Layer 10 of a small transformer language model trained on English Wikipedia (15 layers, counted from 0, width 64).
A neuron's activation on a vector x is SiLU(gate . x) times (in . x), where the dot is the dot product.
The model reads these tokens: "ly" " due" " to" " the" " military" " su" "per" "i" "or" "ity" " g" "ain" "ed" " by" " his" " " "mar" "ri" "age" " all" "i" "ance" " with" " H" "á" "k" "on" " G" "r" "j" "ó" "t"

The vector x that enters this layer's MLP at each token. A number n stands for n times 0.047.
0 "ly": -39 -25 -3 -19 27 -26 -33 7 1 27 7 -41 -39 -33 -18 -35 62 -4 -16 4 -30 -10 -30 44 13 23 -7 -3 3 -29 11 -67 -3 10 51 5 9 1 22 -16 38 -3 -1 8 4 0 -17 -11 11 34 -5 -6 -13 -8 -32 -1 5 19 30 20 45 32 -3 17
1 " due": 12 -74 -32 -11 51 -8 -14 37 22 -3 14 5 -45 -5 -28 -33 23 12 -6 33 10 -3 -22 26 -27 29 2 4 7 2 34 -15 -12 1 4 -10 16 -28 40 5 43 21 -2 4 11 17 -26 -19 17 50 6 6 -10 26 22 -15 -22 -9 48 21 -1 33 21 27
2 " to": -7 -45 -16 5 39 -43 -9 28 16 16 15 -9 -60 -32 -19 -16 6 9 -2 10 13 2 -39 33 -16 36 10 15 11 -8 29 -5 -18 -4 26 -12 -13 -21 28 -3 54 34 21 9 8 12 -25 -20 15 50 -15 -6 3 10 12 18 30 -10 41 -5 24 33 0 45
3 " the": 3 -65 -3 -13 32 -10 -14 31 16 -6 -10 -21 -55 -26 -14 -23 6 5 5 14 -10 9 -9 5 -39 14 -23 3 14 -8 31 3 -3 8 4 -30 -41 -18 41 -14 45 58 25 6 5 -13 -12 -16 14 45 -26 -7 -11 16 1 27 34 2 30 -4 14 57 -7 31
4 " military": -37 -42 -23 18 39 -17 -47 -1 5 -7 18 -42 -18 0 -15 -30 18 7 0 32 5 -15 -14 -2 -52 10 -43 15 -4 -20 20 -34 -17 10 15 -35 18 -49 43 -30 39 40 23 20 3 -10 10 -29 -10 -5 -3 -27 3 16 -19 18 20 -20 26 21 35 15 -18 40
5 " su": -5 -66 9 6 13 -27 -23 -10 -5 2 26 3 -2 2 -11 -62 3 8 -45 33 20 22 -22 7 -28 19 -11 44 4 -23 3 -1 -20 10 13 -25 50 -55 -13 0 -3 50 -2 22 -33 -8 -20 -9 34 58 46 35 -5 -1 7 1 22 -11 22 6 14 20 43 -2
6 "per": -60 -24 -5 -6 20 -32 8 16 -17 -15 23 18 13 10 -26 -37 -1 -5 -28 36 7 -21 -34 -15 -26 17 -27 45 14 -21 5 -22 23 19 -38 33 -29 -55 16 -2 15 55 40 10 -15 -17 29 -7 -8 -6 7 -1 -45 9 -37 -7 6 -20 -5 37 21 -59 22 -7
7 "i": 11 -40 -6 2 -14 -15 44 -9 25 -28 -12 17 -35 21 -11 13 11 8 14 94 25 26 10 38 -26 -16 -13 16 -18 -60 -13 -5 -14 -37 29 15 32 6 -43 -17 7 22 -1 -21 7 -2 -2 -3 -42 49 0 11 -8 63 -4 -7 31 33 -4 20 26 -26 19 -13
8 "or": -35 -70 -20 5 30 2 -19 -1 -20 -61 -28 -2 -11 -26 -15 -13 33 -29 -13 -35 19 2 -3 -20 -37 -6 -7 31 -22 -12 26 -20 -44 21 -22 1 22 -43 13 -11 23 5 -4 27 13 -6 -4 17 -25 10 29 9 -25 32 -70 11 8 8 21 16 -18 -5 -29 39
9 "ity": -48 -31 32 9 34 -26 -34 -12 -3 -13 23 13 -30 -19 -8 -12 9 -7 -26 11 -3 2 -19 -16 -14 26 -10 18 22 -19 31 -48 2 20 -12 4 44 -32 40 -4 37 23 -11 -6 33 30 3 -18 -5 20 2 -34 14 34 -73 -17 -36 -12 3 33 20 6 -31 47
10 " g": -48 -35 -12 5 23 -8 -44 4 25 43 4 -10 -43 -6 -37 -33 -7 22 -9 43 -26 -4 -14 18 -45 32 17 28 32 -10 -12 -8 6 -24 12 -1 34 -41 -12 -16 22 34 4 4 -3 0 -44 -37 -20 2 -24 38 -4 30 -13 56 21 -19 -26 20 -1 30 -12 7
11 "ain": -43 -25 -46 -23 69 12 25 -4 11 27 12 -44 23 -20 0 -31 15 61 -32 29 -18 28 -50 1 -40 -1 26 -7 1 -19 -2 -31 -29 -11 8 23 14 -38 25 -1 3 22 16 4 5 15 -26 2 0 -3 29 -46 -11 36 -8 20 -21 5 -10 -1 4 18 -37 3
12 "ed": -19 -43 -22 -27 48 9 -28 33 -7 49 38 -3 -29 -18 -14 -2 39 35 -34 -28 -6 0 -30 8 -16 13 12 1 16 10 9 -44 -20 26 -20 -4 41 -10 26 -17 29 25 16 -12 2 37 -3 -31 22 32 11 -23 3 24 -16 4 0 14 22 10 36 8 6 56
13 " by": 1 -44 -2 -16 46 -22 -23 26 22 20 15 -14 -53 -37 -9 -20 3 15 -1 -7 15 3 -55 41 -39 35 1 23 1 -10 26 -8 -17 3 6 -14 -17 -5 29 -9 54 39 33 19 8 9 -16 -19 31 34 -39 -10 -3 9 18 16 23 7 23 2 29 27 -3 34
14 " his": -21 -56 -20 -3 34 -14 -15 6 19 -9 -2 -31 -29 -9 -24 -46 18 11 21 -11 3 11 -30 13 -34 21 -37 -5 5 -20 29 -7 -9 7 23 -54 -13 -17 25 -11 57 52 26 2 -4 -15 -18 -24 0 33 -14 0 -6 15 -5 13 39 -3 40 0 19 36 5 34
15 " ": -19 -24 2 -28 12 25 -38 25 -17 -3 19 14 -45 31 -32 -36 -2 23 -26 27 7 22 -7 44 -49 21 -30 30 41 -8 2 -14 -12 4 24 -14 5 -30 -14 -8 31 36 28 24 7 -46 8 -19 6 13 -3 35 -4 22 -14 54 39 -4 -3 31 2 17 -51 -16
16 "mar": 52 -16 19 -28 38 5 -19 -11 14 -5 18 -50 3 29 -7 -48 8 17 -21 -1 -25 48 -29 -8 -68 -16 -12 13 16 -14 -14 29 12 10 -13 11 -2 -29 -24 -45 28 44 35 -13 -5 -21 -21 -11 5 15 36 19 -6 12 2 43 31 0 11 7 26 -38 -25 -22
17 "ri": 0 -18 5 -17 68 53 0 -27 -1 -24 2 -13 12 -34 -3 -4 26 -11 -38 52 -9 41 22 8 -42 -48 3 39 -23 1 -6 -13 -5 37 27 -4 38 -18 1 -4 18 -37 0 38 21 -24 -34 -9 -27 20 11 37 -25 23 -29 15 4 -23 20 21 -2 -31 12 -23
18 "age": -45 -21 -3 -8 40 24 -9 -3 -31 3 12 14 -14 -26 9 -11 1 -25 7 39 -30 18 -36 -13 1 -14 -22 39 7 -12 26 -49 -28 21 -17 13 41 -31 30 -2 14 0 6 40 17 12 -24 -11 14 24 25 4 12 44 -56 -15 -23 -19 30 30 15 35 -37 52
19 " all": -24 -25 4 -1 40 -43 -21 25 5 3 27 -3 -36 -20 5 -29 24 13 -38 -8 -12 5 -27 24 -63 14 -25 11 12 14 -11 -39 -49 23 10 -21 -2 -22 33 -9 59 30 54 -1 7 21 -13 -1 5 -1 -15 7 2 17 12 46 -2 -17 13 29 21 7 -10 36
20 "i": -21 11 8 -56 4 -8 -5 -26 9 -13 -11 17 -11 -4 -14 13 32 28 40 61 22 37 24 18 -15 -23 -1 15 5 -71 1 -29 0 1 46 -5 25 -23 -46 -23 25 7 17 -40 24 5 -13 7 -13 33 32 -9 -22 60 24 43 -6 -19 -32 24 19 -3 12 -22
21 "ance": -46 -36 -7 12 31 -4 -29 2 -4 -3 36 -4 -16 -16 -21 -16 30 -16 16 20 -5 2 -32 6 -5 13 17 31 -8 -20 27 -73 -16 13 -9 -7 34 -17 35 -9 19 5 3 21 20 1 -41 -12 15 5 32 -8 4 39 -39 3 -24 -28 7 39 16 40 -25 63
22 " with": 1 -43 -17 -2 42 -18 -5 34 31 21 11 0 -46 -45 -11 -24 -1 18 10 -7 20 13 -49 25 -44 36 0 19 1 -9 19 -1 -27 0 4 -17 -10 -9 37 -2 59 39 22 23 8 15 -32 -16 30 43 -28 -5 -12 4 14 3 13 -4 34 -4 29 23 1 30
23 " H": -41 -28 8 -17 20 -37 -43 30 39 -1 -37 3 9 -20 -20 -26 4 27 27 -6 2 -19 -32 43 -29 9 4 12 1 -20 -49 59 -4 8 11 -6 -9 -34 -31 -3 23 59 17 -1 -6 21 -20 -24 2 -10 -12 4 -19 11 -17 21 6 -34 -30 14 31 57 -10 -10
24 "á": -35 -18 -8 -14 -18 -46 7 3 -4 1 -28 -47 3 29 -44 -4 35 -2 -22 20 5 13 -10 35 33 -3 47 40 -7 -30 -47 39 15 13 3 23 -12 -4 -27 2 14 2 -10 4 10 -31 -6 -32 -9 9 24 -5 16 10 19 -58 23 -15 3 13 42 44 -36 -40
25 "k": -15 17 -27 21 17 28 -5 18 8 8 -45 17 35 7 11 -2 52 -18 7 -28 -29 -12 -3 31 9 8 16 14 38 -14 -30 19 -6 10 21 10 -3 -1 -36 -9 4 28 -20 28 1 -16 -41 -19 -36 -3 34 -11 5 -38 -24 -60 -37 31 3 4 23 23 -76 -2
26 "on": -13 35 18 -23 19 6 15 -33 20 31 -32 2 -3 -30 19 -9 67 10 -43 -28 -23 17 21 3 23 -1 12 11 -11 -9 -20 13 -11 19 -22 24 -20 -19 -14 23 -5 7 35 -17 -37 29 -16 -43 -31 17 0 23 -3 -29 -81 -5 -37 -16 -27 2 56 10 -6 6
27 " G": -61 3 -6 6 -6 1 -32 29 17 15 -8 17 -20 23 1 -28 28 4 -39 29 -4 -15 3 39 -45 21 22 47 6 -8 -54 28 14 -16 -20 9 12 -7 -10 -11 25 12 -1 5 -15 -17 -46 -55 -13 6 -27 6 6 9 -40 30 -12 5 -36 53 24 46 -21 0
28 "r": -12 -5 6 -12 15 3 19 -8 -1 8 -34 -13 6 -7 -28 -19 13 26 35 -9 -38 -4 -4 43 -38 -10 22 22 -36 2 -24 55 -13 7 12 29 29 9 -57 -27 -5 -6 13 15 -41 -22 -61 -7 -44 -5 40 5 4 6 -17 -6 25 14 -40 15 56 31 -34 -18
29 "j": -29 -20 -21 -10 28 0 51 14 -16 -16 -35 -6 9 -23 -34 -5 24 10 5 -13 -5 11 -21 51 -5 -27 42 64 4 -8 -35 24 -17 10 2 8 29 2 -19 9 19 -21 -36 -8 3 3 -31 -15 -10 21 32 35 3 24 -36 -19 -27 9 -2 1 54 22 -51 -38
30 "ó": -37 -8 -17 -18 -9 -4 31 -19 -25 -29 -43 -26 7 -12 2 2 39 -12 -38 -18 -31 -5 -27 8 39 -12 44 37 -21 -11 -18 2 -2 4 18 26 -10 -15 -7 14 -13 -14 15 1 22 -20 -26 -58 13 22 37 -7 -1 23 -41 -54 -6 -15 36 41 15 48 -54 -11
31 "t": -20 0 -12 25 -16 21 12 3 21 13 -27 20 -17 -24 9 -19 60 -4 -11 19 -18 -6 -16 10 42 -26 2 2 10 -12 -12 -20 -22 19 -25 4 0 -34 -17 -49 0 10 -12 24 -13 -51 -26 -16 -5 -8 -3 -1 3 -18 -85 -28 -64 10 6 11 9 29 -54 40

Each question shows the input weights of one neuron of the MLP. A number n stands for n times 0.0091.

n159 gate: -5 19 37 57 -3 33 4 -17 25 7 -32 -22 -6 -33 13 -7 -3 37 41 -28 -3 -7 -13 -26 -15 19 36 3 47 24 16 1 24 -19 50 13 -10 23 1 14 -16 13 -9 5 -10 -5 41 10 -16 -1 -19 1 18 13 20 17 42 16 29 2 -37 2 -3 -11
n159 in: -47 -8 19 -45 -12 -8 8 31 34 -14 -32 -2 6 49 29 52 -32 18 -45 18 36 38 27 64 1 11 11 -19 -27 -9 -12 -6 28 15 -8 13 10 13 6 49 26 -4 -27 -8 49 10 -56 -11 18 -2 -6 10 67 -1 33 41 -35 0 -14 -43 1 15 -11 -9
On which three tokens does it fire most, strongest first? 4 " military", 8 "or", 16 "mar"

n55 gate: 29 -8 2 18 10 39 -18 -1 -46 0 5 14 -26 4 6 9 -46 34 -1 -11 38 5 -1 37 16 16 -3 24 -18 -19 24 8 21 19 -7 -29 -1 59 2 -16 -16 14 -12 -5 16 40 -36 6 29 -31 14 -17 -3 -40 22 -25 20 -5 8 10 -12 -5 -18 0
n55 in: 11 -24 -9 -6 -3 -27 -36 13 31 -16 -1 13 10 -22 23 43 -16 15 -17 -10 10 -2 -15 34 -5 28 7 -18 -43 -11 11 42 18 11 -5 11 -32 12 3 49 -29 -19 33 -40 12 3 6 4 8 -23 -17 5 10 14 10 28 -3 -8 73 40 -39 -22 -19 12
Which token does this neuron like most? 13 " by"

n49 gate: -32 -17 43 12 -5 -11 7 -15 -6 3 38 41 -40 -5 2 -1 3 -7 9 -14 27 30 14 -14 16 40 24 -4 -24 19 -4 14 -13 9 -21 -2 -2 -14 19 -8 40 -13 -24 1 -28 8 67 21 -4 1 4 -11 -23 20 17 1 14 17 -9 18 -20 -11 1 26
n49 in: -27 31 42 -36 -2 6 -17 10 23 -11 -41 -32 18 -8 -22 -21 21 -14 -7 -27 -23 -31 -14 4 -18 -7 -15 35 16 39 19 -40 -8 -1 14 -34 17 -8 -4 -9 -37 -22 12 7 -8 3 -16 10 -25 25 -17 -5 29 29 -32 -36 -1 7 10 -23 30 10 20 -5
On which three tokens does it fire most, strongest first? 9 "ity", 8 "or", 12 "ed"

n316 gate: 21 -15 -10 21 -6 7 7 16 30 -23 11 41 -28 30 13 11 -15 23 37 26 -32 -12 -1 -20 49 -10 6 -3 -15 10 24 -11 46 -18 -7 -18 23 -12 -31 4 -22 15 -16 -2 16 -27 -35 -27 -10 -13 42 39 22 7 54 -29 -4 -17 2 -15 -32 16 -38 8
n316 in: 28 16 -4 -7 -46 -17 -45 -10 -33 15 38 -20 7 16 44 27 -28 -3 -1 -27 -3 -7 -2 -23 42 -47 6 -7 12 -19 -24 -6 -28 -4 -16 -4 -18 -10 -9 0 13 6 -7 13 38 -20 -36 50 1 -8 -19 11 17 -6 -17 -12 4 -8 -15 -19 27 13 10 21
Which token does this neuron like most? 31 "t"

n74 gate: -12 0 -7 5 32 -12 27 1 22 33 -21 14 -10 -7 -4 0 -37 -39 7 -28 44 -8 -35 20 -9 13 24 -55 -3 1 23 -2 -33 -4 -5 23 -37 25 -18 17 -6 -18 -32 8 -10 -31 -1 9 -26 -12 -32 5 -13 -43 39 -23 6 -20 4 6 6 20 32 16
n74 in: -28 7 -2 16 91 16 -2 25 31 36 16 -13 18 16 55 13 1 7 -4 -53 -30 9 -44 -9 53 0 22 0 -8 -1 3 -11 48 6 1 -37 38 22 38 -3 -13 6 10 -50 2 14 -20 -21 -23 16 -28 30 15 -14 -23 -20 -4 -16 27 -3 7 -11 7 30
Which token does this neuron like most? 22 " with"

n246 gate: -34 -2 36 -7 -3 29 15 35 22 0 -6 -13 -7 38 41 0 -46 -29 11 -3 36 -30 35 -11 8 12 -3 -31 -7 0 33 -12 -16 8 14 26 -14 -29 -4 -32 0 8 1 13 11 -19 -6 -47 19 -4 1 30 -5 22 19 -6 -50 30 -22 1 10 24 47 -22
n246 in: -10 8 -6 6 -13 -4 15 -8 -20 -3 32 -15 16 -29 8 15 39 -1 25 -10 -22 -10 -20 13 5 -22 14 15 63 26 9 -12 14 -27 -4 26 33 -19 -31 34 -24 8 -9 9 6 1 -1 -12 -5 29 13 -37 26 -35 -10 19 -22 -34 4 -24 13 -5 -43 -33
On which token does it fire most, and how strongly? 14 " his", at about 0.71

n70 gate: -18 38 -22 12 -22 -12 3 18 10 -13 -18 32 -29 2 -21 33 21 -9 11 -26 25 31 2 1 13 -9 -17 52 -21 3 6 0 -18 -9 5 16 -17 -9 14 -31 2 -17 1 -13 -71 5 38 38 6 2 -23 0 -20 -57 14 -19 32 -14 6 31 1 7 4 -13
n70 in: -14 18 -13 -4 -22 36 56 -14 15 -46 7 21 19 -13 28 44 22 8 -45 23 -10 16 18 27 26 -1 13 9 6 27 -11 -26 -1 24 26 -13 4 17 19 4 0 37 -27 -55 10 -12 -14 -9 -3 36 62 -52 -8 26 -21 19 28 1 -21 18 9 -12 -4 -1
Which token does this neuron like most? 26 "on"

n291 gate: 11 -1 -10 15 -1 -20 -19 40 -29 -4 17 6 22 -8 -22 0 -36 19 47 -10 7 47 -20 -24 -13 -29 -6 -2 0 -24 -20 0 -27 -42 -42 67 25 -25 14 6 -5 -12 -15 15 -13 47 2 5 36 21 7 32 42 5 -11 11 -7 34 11 -6 -41 9 8 -31
n291 in: -24 -19 28 3 7 -5 29 11 28 3 32 -32 -9 -13 29 -26 22 15 -42 42 -20 7 -10 47 11 18 7 -6 -34 33 -38 31 3 -16 18 -13 4 13 -7 -7 3 -12 -15 9 -24 -5 4 44 9 24 12 10 -57 22 15 11 7 -41 -20 -2 10 32 15 -20
Its two highest activations, in order, are on tokens 5 " su", 11 "ain"

n2 gate: 23 -13 -21 -37 -9 32 14 -16 26 -13 2 26 -40 28 -1 48 -17 -9 37 -3 20 5 25 -8 36 -20 -5 -24 -1 29 4 8 -1 -6 43 10 37 14 20 -13 15 28 -13 18 11 -29 10 47 -28 -31 -1 -8 -20 3 -61 10 -10 -46 -14 5 24 1 1 25
n2 in: -13 -16 21 13 -14 11 -24 -11 10 -1 -5 -33 -2 -5 8 25 3 -1 -38 -14 -18 7 7 55 11 12 -16 -23 15 8 -16 -7 3 9 33 14 -42 -19 34 21 -6 1 14 -42 16 -1 -1 22 -30 -47 6 -57 37 26 2 -13 14 14 10 -13 26 13 59 11
Which token does this neuron like most? 29 "j"

n99 gate: -14 51 -6 14 14 -11 -15 -4 -31 -32 6 3 5 41 11 15 -11 2 4 22 -14 -11 21 20 -6 -46 -1 3 1 -4 -20 -26 -15 -15 31 -40 -38 -11 -38 -35 4 9 14 2 -13 45 -1 -24 11 35 -3 -3 -9 -11 32 17 -15 16 13 -10 -1 -14 2 -15
n99 in: -11 8 -7 -38 -24 -24 -20 8 13 -18 -14 -24 -50 16 13 19 8 30 -6 11 8 22 32 0 -7 -42 -16 14 -3 -16 17 -13 44 25 -11 -22 -39 -4 -2 0 12 22 1 9 11 -17 29 0 -10 11 -24 11 56 -34 -25 15 18 50 -13 29 16 -36 1 -21
Its two highest activations, in order, are on tokens 20 "i", 7 "i"

n7 gate: 7 2 -1 -6 15 -19 -20 -13 -25 13 -19 -25 -5 -20 -14 19 30 36 -16 -3 -7 14 -15 -14 -28 13 3 14 -23 19 20 -2 2 -13 -28 45 -15 3 20 -15 -3 -13 8 11 10 -5 16 -17 13 -4 3 -42 3 43 -22 29 11 15 -24 -8 4 1 32 -3
n7 in: 6 42 -10 -1 -7 -7 -14 -12 28 8 21 -6 -9 28 -8 37 2 -9 8 19 16 22 -2 -8 11 6 -5 18 -20 -5 -18 -13 -6 -14 -34 12 26 -16 16 37 -24 13 17 -48 16 30 8 -21 12 21 -16 -15 54 19 -12 2 -12 -4 -25 27 -41 10 -29 -14
Its two highest activations, in order, are on tokens 9 "ity", 11 "ain"

n223 gate: -22 -13 -10 -28 -47 -4 -23 16 -25 -30 11 8 6 31 40 15 -12 49 23 15 -3 5 39 -3 23 6 20 -20 23 5 -9 40 -13 -8 54 -44 18 33 -21 -23 30 -14 -5 35 -14 34 -15 12 -17 4 1 15 -47 19 9 30 -9 17 -44 -24 -16 -17 -23 8
n223 in: 3 -9 28 -19 -8 -2 -10 -12 -22 -37 -9 5 -13 39 3 4 -16 36 39 -12 3 1 14 8 24 23 43 -24 -8 -5 -34 31 43 -25 -17 -14 14 -2 -1 8 29 21 9 12 -22 -12 19 5 16 46 2 -2 12 1 -1 -2 15 84 -35 15 14 -7 13 14
On which three tokens does it fire most, strongest first? 7 "i", 20 "i", 28 "r"

n134 gate: -20 20 -12 -21 18 18 31 -1 -4 -21 -22 34 -18 36 -23 -14 54 -2 24 12 14 -7 51 -3 16 -4 3 -10 -24 -34 -12 -33 -15 7 -3 -20 13 -22 24 -4 -16 39 -24 5 -19 23 -7 11 -17 -6 11 -13 14 -29 -25 21 -18 6 4 21 15 -4 10 -9
n134 in: -37 -31 28 7 1 -29 -10 0 32 -1 -14 -6 5 -19 -7 14 -19 33 -21 2 8 23 -11 10 -15 5 14 17 9 -50 -18 4 4 -3 -1 31 8 -28 -30 18 12 -4 -50 20 24 -23 -15 39 17 3 7 -1 -30 1 31 11 21 -14 -16 8 -8 7 12 -45
Which token does this neuron like most? 20 "i"

n128 gate: -10 -14 -5 18 30 25 -37 0 7 21 5 26 -15 -21 6 -16 -28 -1 24 -40 -33 -2 0 3 48 -8 -6 12 24 7 28 27 -8 -16 3 8 -9 -56 26 16 -34 25 16 -36 -1 28 -2 4 -27 5 32 22 36 5 26 15 -12 21 -26 -17 -1 -22 -1 21
n128 in: -47 -23 -24 19 -13 9 5 19 20 2 -2 -21 -43 -10 25 -28 -4 1 30 1 -32 -4 -7 -9 -8 3 -10 36 10 15 5 10 -12 -18 -11 4 10 -41 26 52 -14 -9 -6 -23 -44 11 12 25 4 -8 17 -28 17 -2 14 2 -23 6 15 -5 37 -9 -18 -22
Which token does this neuron like most? 10 " g"

n130 gate: -23 -5 6 20 -17 -6 36 -20 -26 9 -18 12 -40 -27 16 -13 -13 24 -16 14 -18 -14 -34 13 -3 43 8 -7 5 19 -48 15 10 -62 -18 -11 12 -6 -13 0 8 14 -19 -18 -51 30 -4 38 -64 -52 -1 33 -26 1 27 9 15 -13 10 -30 20 9 -20 -16
n130 in: -12 -20 13 7 -13 6 -22 -12 1 -1 -29 -3 -28 -9 -3 -2 -21 -26 -5 2 -25 41 15 -31 -35 8 4 -22 2 30 -4 -14 25 -39 15 5 10 32 -48 -30 -10 1 -23 -8 -11 -2 -61 -9 22 -30 -11 26 25 -7 -1 44 -11 1 -34 44 24 9 -1 -1
Which token does this neuron like most? 10 " g"

n143 gate: -23 44 -12 -4 43 18 -3 -18 -22 32 -28 9 -33 33 6 -18 25 17 21 24 -5 2 0 -17 -18 33 13 -25 -13 24 -10 -33 53 28 -52 31 17 33 -7 10 39 -2 -19 0 4 -10 12 38 37 1 -1 28 16 20 35 5 -53 -10 19 -3 -29 15 -12 -22
n143 in: 22 -43 16 -28 -20 -14 17 -3 0 -21 -12 13 5 -53 -30 12 -5 22 15 -15 40 24 -11 24 -17 -3 -13 22 -29 4 -17 43 -2 -29 33 -21 -11 10 -6 18 -23 28 42 17 -10 13 -7 -46 9 1 -4 -19 11 12 5 -1 0 9 39 28 -26 -36 -3 -14
On which token does it fire most, and how strongly? 1 " due", at about 2.2

n295 gate: -25 0 15 -14 8 2 -16 -21 18 -8 -54 7 4 11 22 19 31 0 -8 -51 -4 -13 4 5 -28 -12 20 -4 25 0 -30 28 12 1 -13 4 -1 -2 34 -19 -4 23 30 12 2 -14 26 11 11 15 -34 -20 -30 -16 -1 38 18 -24 6 -9 6 -43 19 4
n295 in: -23 2 24 27 -16 12 -10 26 6 -3 40 4 -15 -5 9 -1 -8 -11 8 -8 -8 -29 -20 -19 -22 -1 -8 3 17 7 28 -38 -4 25 25 4 -27 32 12 1 1 9 -47 -3 -19 9 7 -3 -31 -16 26 37 2 25 -24 -1 4 -67 -22 23 18 9 -5 -39
On which three tokens does it fire most, strongest first? 6 "per", 19 " all", 23 " H"

n35 gate: 3 -14 -32 11 8 -19 40 -31 1 -31 -18 -26 -71 6 -1 -11 15 -12 65 27 9 -2 12 2 -15 1 16 -16 -28 21 -12 16 12 -27 24 8 -13 8 -8 -45 0 13 -8 9 -10 41 3 -2 -6 -12 -8 7 11 3 19 -8 -39 -37 27 -17 -25 -33 17 46
n35 in: 36 15 -20 -34 -9 12 -1 -51 23 -31 -13 -35 16 -30 -30 -3 20 -33 4 48 9 25 -8 29 -10 15 32 -13 34 10 10 -18 4 8 -31 5 15 15 27 -22 34 2 11 -3 28 41 -1 25 -36 1 -20 10 29 7 4 1 -52 37 -21 -11 -33 1 -8 -20
On which three tokens does it fire most, strongest first? 7 "i", 1 " due", 20 "i"

n4 gate: -11 2 11 37 11 -15 4 25 12 24 14 10 -15 9 28 17 -13 1 12 -23 46 9 25 -2 1 6 53 36 35 -21 -6 -13 20 31 21 1 -23 15 29 9 -37 16 1 -35 -10 15 -13 -12 2 19 -21 -9 12 25 40 -55 55 22 11 -23 -37 5 52 11
n4 in: -1 20 9 -29 -11 -1 28 -39 9 27 0 -32 -40 -21 1 -4 15 39 -28 11 -5 -28 -20 -15 7 -2 -14 -6 1 20 -9 12 -14 -17 21 -19 24 -50 20 -9 47 -11 8 -22 27 17 22 6 -7 16 49 -11 66 6 20 -4 -7 30 -48 0 -33 35 -21 -18
Its two highest activations, in order, are on tokens 2 " to", 12 "ed"

n301 gate: 21 1 -21 6 -17 -38 -22 19 -32 -1 16 -10 -19 49 -4 60 -15 19 11 -34 -26 19 15 -15 33 -10 -2 0 -59 -30 17 24 -33 -6 14 3 -6 -8 18 -10 12 -29 -6 -5 6 6 38 4 16 -6 7 29 -8 -20 -4 -5 -4 -1 26 -6 13 24 -17 -12
n301 in: 43 -4 -20 30 1 -9 7 33 20 -23 45 13 18 -36 19 -24 -35 27 9 31 -22 14 8 -35 19 -22 -25 18 -33 49 -11 -17 19 5 -3 -2 -9 20 4 11 27 28 12 -12 -23 3 -35 -34 -9 0 1 5 3 -18 12 -16 1 -23 -8 10 18 40 0 -31
Which token does this neuron like most? 20 "i"

n100 gate: -19 -20 -9 -23 21 22 24 -26 35 -4 34 -16 -27 17 -18 -57 1 -7 30 17 3 -5 -20 -12 15 28 -21 -19 -27 20 2 -18 -19 16 -4 -9 2 3 -32 29 3 -17 1 6 -44 0 -30 38 -24 0 -8 -15 5 8 58 33 5 -37 25 -26 22 -13 1 -15
n100 in: 7 0 -4 -23 39 -11 17 -3 19 -7 5 11 -37 17 -10 -56 -24 -21 -3 33 -2 -13 -21 11 49 26 -26 -33 -19 -11 19 -14 -11 12 -5 -6 -5 9 -28 -21 31 -13 -47 -1 -11 6 9 32 20 23 -30 27 11 13 6 11 -25 -31 11 -29 6 -5 6 16
Which token does this neuron like most? 1 " due"

n240 gate: 46 -13 -47 -15 -9 -1 27 12 -15 -4 -23 36 -5 -30 -9 11 -19 10 -15 18 -26 -50 6 -8 -17 17 12 -12 -11 -17 -3 -15 -25 -12 3 -5 14 15 -33 39 -19 -7 11 -5 -43 39 31 30 8 36 13 9 -8 -9 10 18 29 -11 19 5 -22 37 -47 -23
n240 in: -21 9 28 32 24 -3 -7 7 19 33 -24 -2 -7 24 -8 -11 9 -16 15 7 12 -5 4 29 12 14 6 -4 8 48 -9 -8 22 9 -28 -24 -49 26 48 -50 29 0 10 5 31 -23 -19 11 -1 -9 -12 12 5 9 -47 -3 -40 -14 5 -5 20 2 45 4
Which token does this neuron like most? 1 " due"

n138 gate: -13 1 3 31 27 -35 2 12 27 34 23 34 23 -11 27 -8 8 41 28 -47 3 7 -6 0 -6 13 -3 -24 -24 -16 -38 -5 4 1 25 -10 -10 -30 9 13 34 8 -60 -12 -14 -36 -34 8 -5 5 -10 -17 6 6 38 15 -39 25 -45 -18 -15 -22 34 -16
n138 in: -43 -11 -21 -5 52 -2 -3 2 1 31 4 0 -6 -17 -14 43 7 -23 39 -1 33 16 -7 24 30 17 -35 1 1 27 51 -26 -11 1 0 -17 33 -14 0 9 7 -44 31 6 -2 0 -13 -11 -13 6 -24 -10 -14 -8 10 1 12 -38 -22 -1 14 -47 5 -33
On which token does it fire most, and how strongly? 22 " with", at about 3.1

n189 gate: -36 -18 -9 9 33 -18 -20 -36 5 -22 17 1 -1 20 19 1 5 -13 11 -13 4 16 25 19 15 27 36 17 18 -34 48 -2 -36 19 -22 -16 5 -22 33 3 -3 -3 7 -1 -28 -33 1 -23 -3 -6 -14 15 5 -25 9 -19 11 51 -9 5 -77 -18 -3 10
n189 in: 6 -21 37 -21 -3 -2 13 -30 47 -31 28 -16 -1 -4 6 23 17 -16 15 9 -28 -38 3 -2 -29 15 -10 19 4 7 -8 -25 1 -32 7 45 -20 20 13 -8 4 25 -30 -23 38 13 23 43 -23 5 13 2 -1 17 18 36 -30 41 13 14 -9 -8 -19 9
Which token does this neuron like most? 8 "or"

n151 gate: 74 -13 18 14 23 -40 -14 15 16 7 7 -25 -18 20 -3 4 -24 45 12 -21 6 21 -16 12 25 19 8 18 7 -12 -49 -7 -20 -4 -6 -14 19 9 9 9 -24 9 -19 31 -25 25 31 -6 10 -17 -42 8 -10 25 16 -28 -29 -19 15 -31 15 -41 15 -32
n151 in: -57 3 -28 -20 25 35 7 3 -23 0 -20 -1 -36 -18 35 15 5 -44 -17 -20 16 23 -21 -8 0 -44 -17 -18 -1 6 34 -5 27 -23 -10 7 -9 -33 -18 -1 17 -6 1 -28 -36 13 2 -2 -4 37 3 -7 -13 5 -38 34 -11 -14 -4 2 -26 12 -33 17
Its two highest activations, in order, are on tokens 13 " by", 22 " with"

n59 gate: -32 -27 -17 6 -8 26 -17 -3 31 -14 12 1 -17 34 10 36 -6 -6 -23 0 37 -25 15 17 -11 17 31 23 28 0 25 -12 38 29 -3 24 -5 27 2 -9 -6 -37 -23 -2 33 2 -2 5 9 -40 26 32 24 1 23 36 -15 54 -40 -11 9 -39 -33 5
n59 in: -21 -1 -6 20 -9 -11 12 -48 -31 13 9 26 13 3 -5 15 -4 -12 -14 -32 -7 -26 -19 -9 -14 -14 49 17 6 -30 -30 2 -4 14 3 7 16 -12 31 30 -8 7 -23 1 -38 -10 -30 13 20 6 20 -51 8 1 6 -5 -40 -5 -37 9 15 1 -31 -8
On which three tokens does it fire most, strongest first? 27 " G", 29 "j", 25 "k"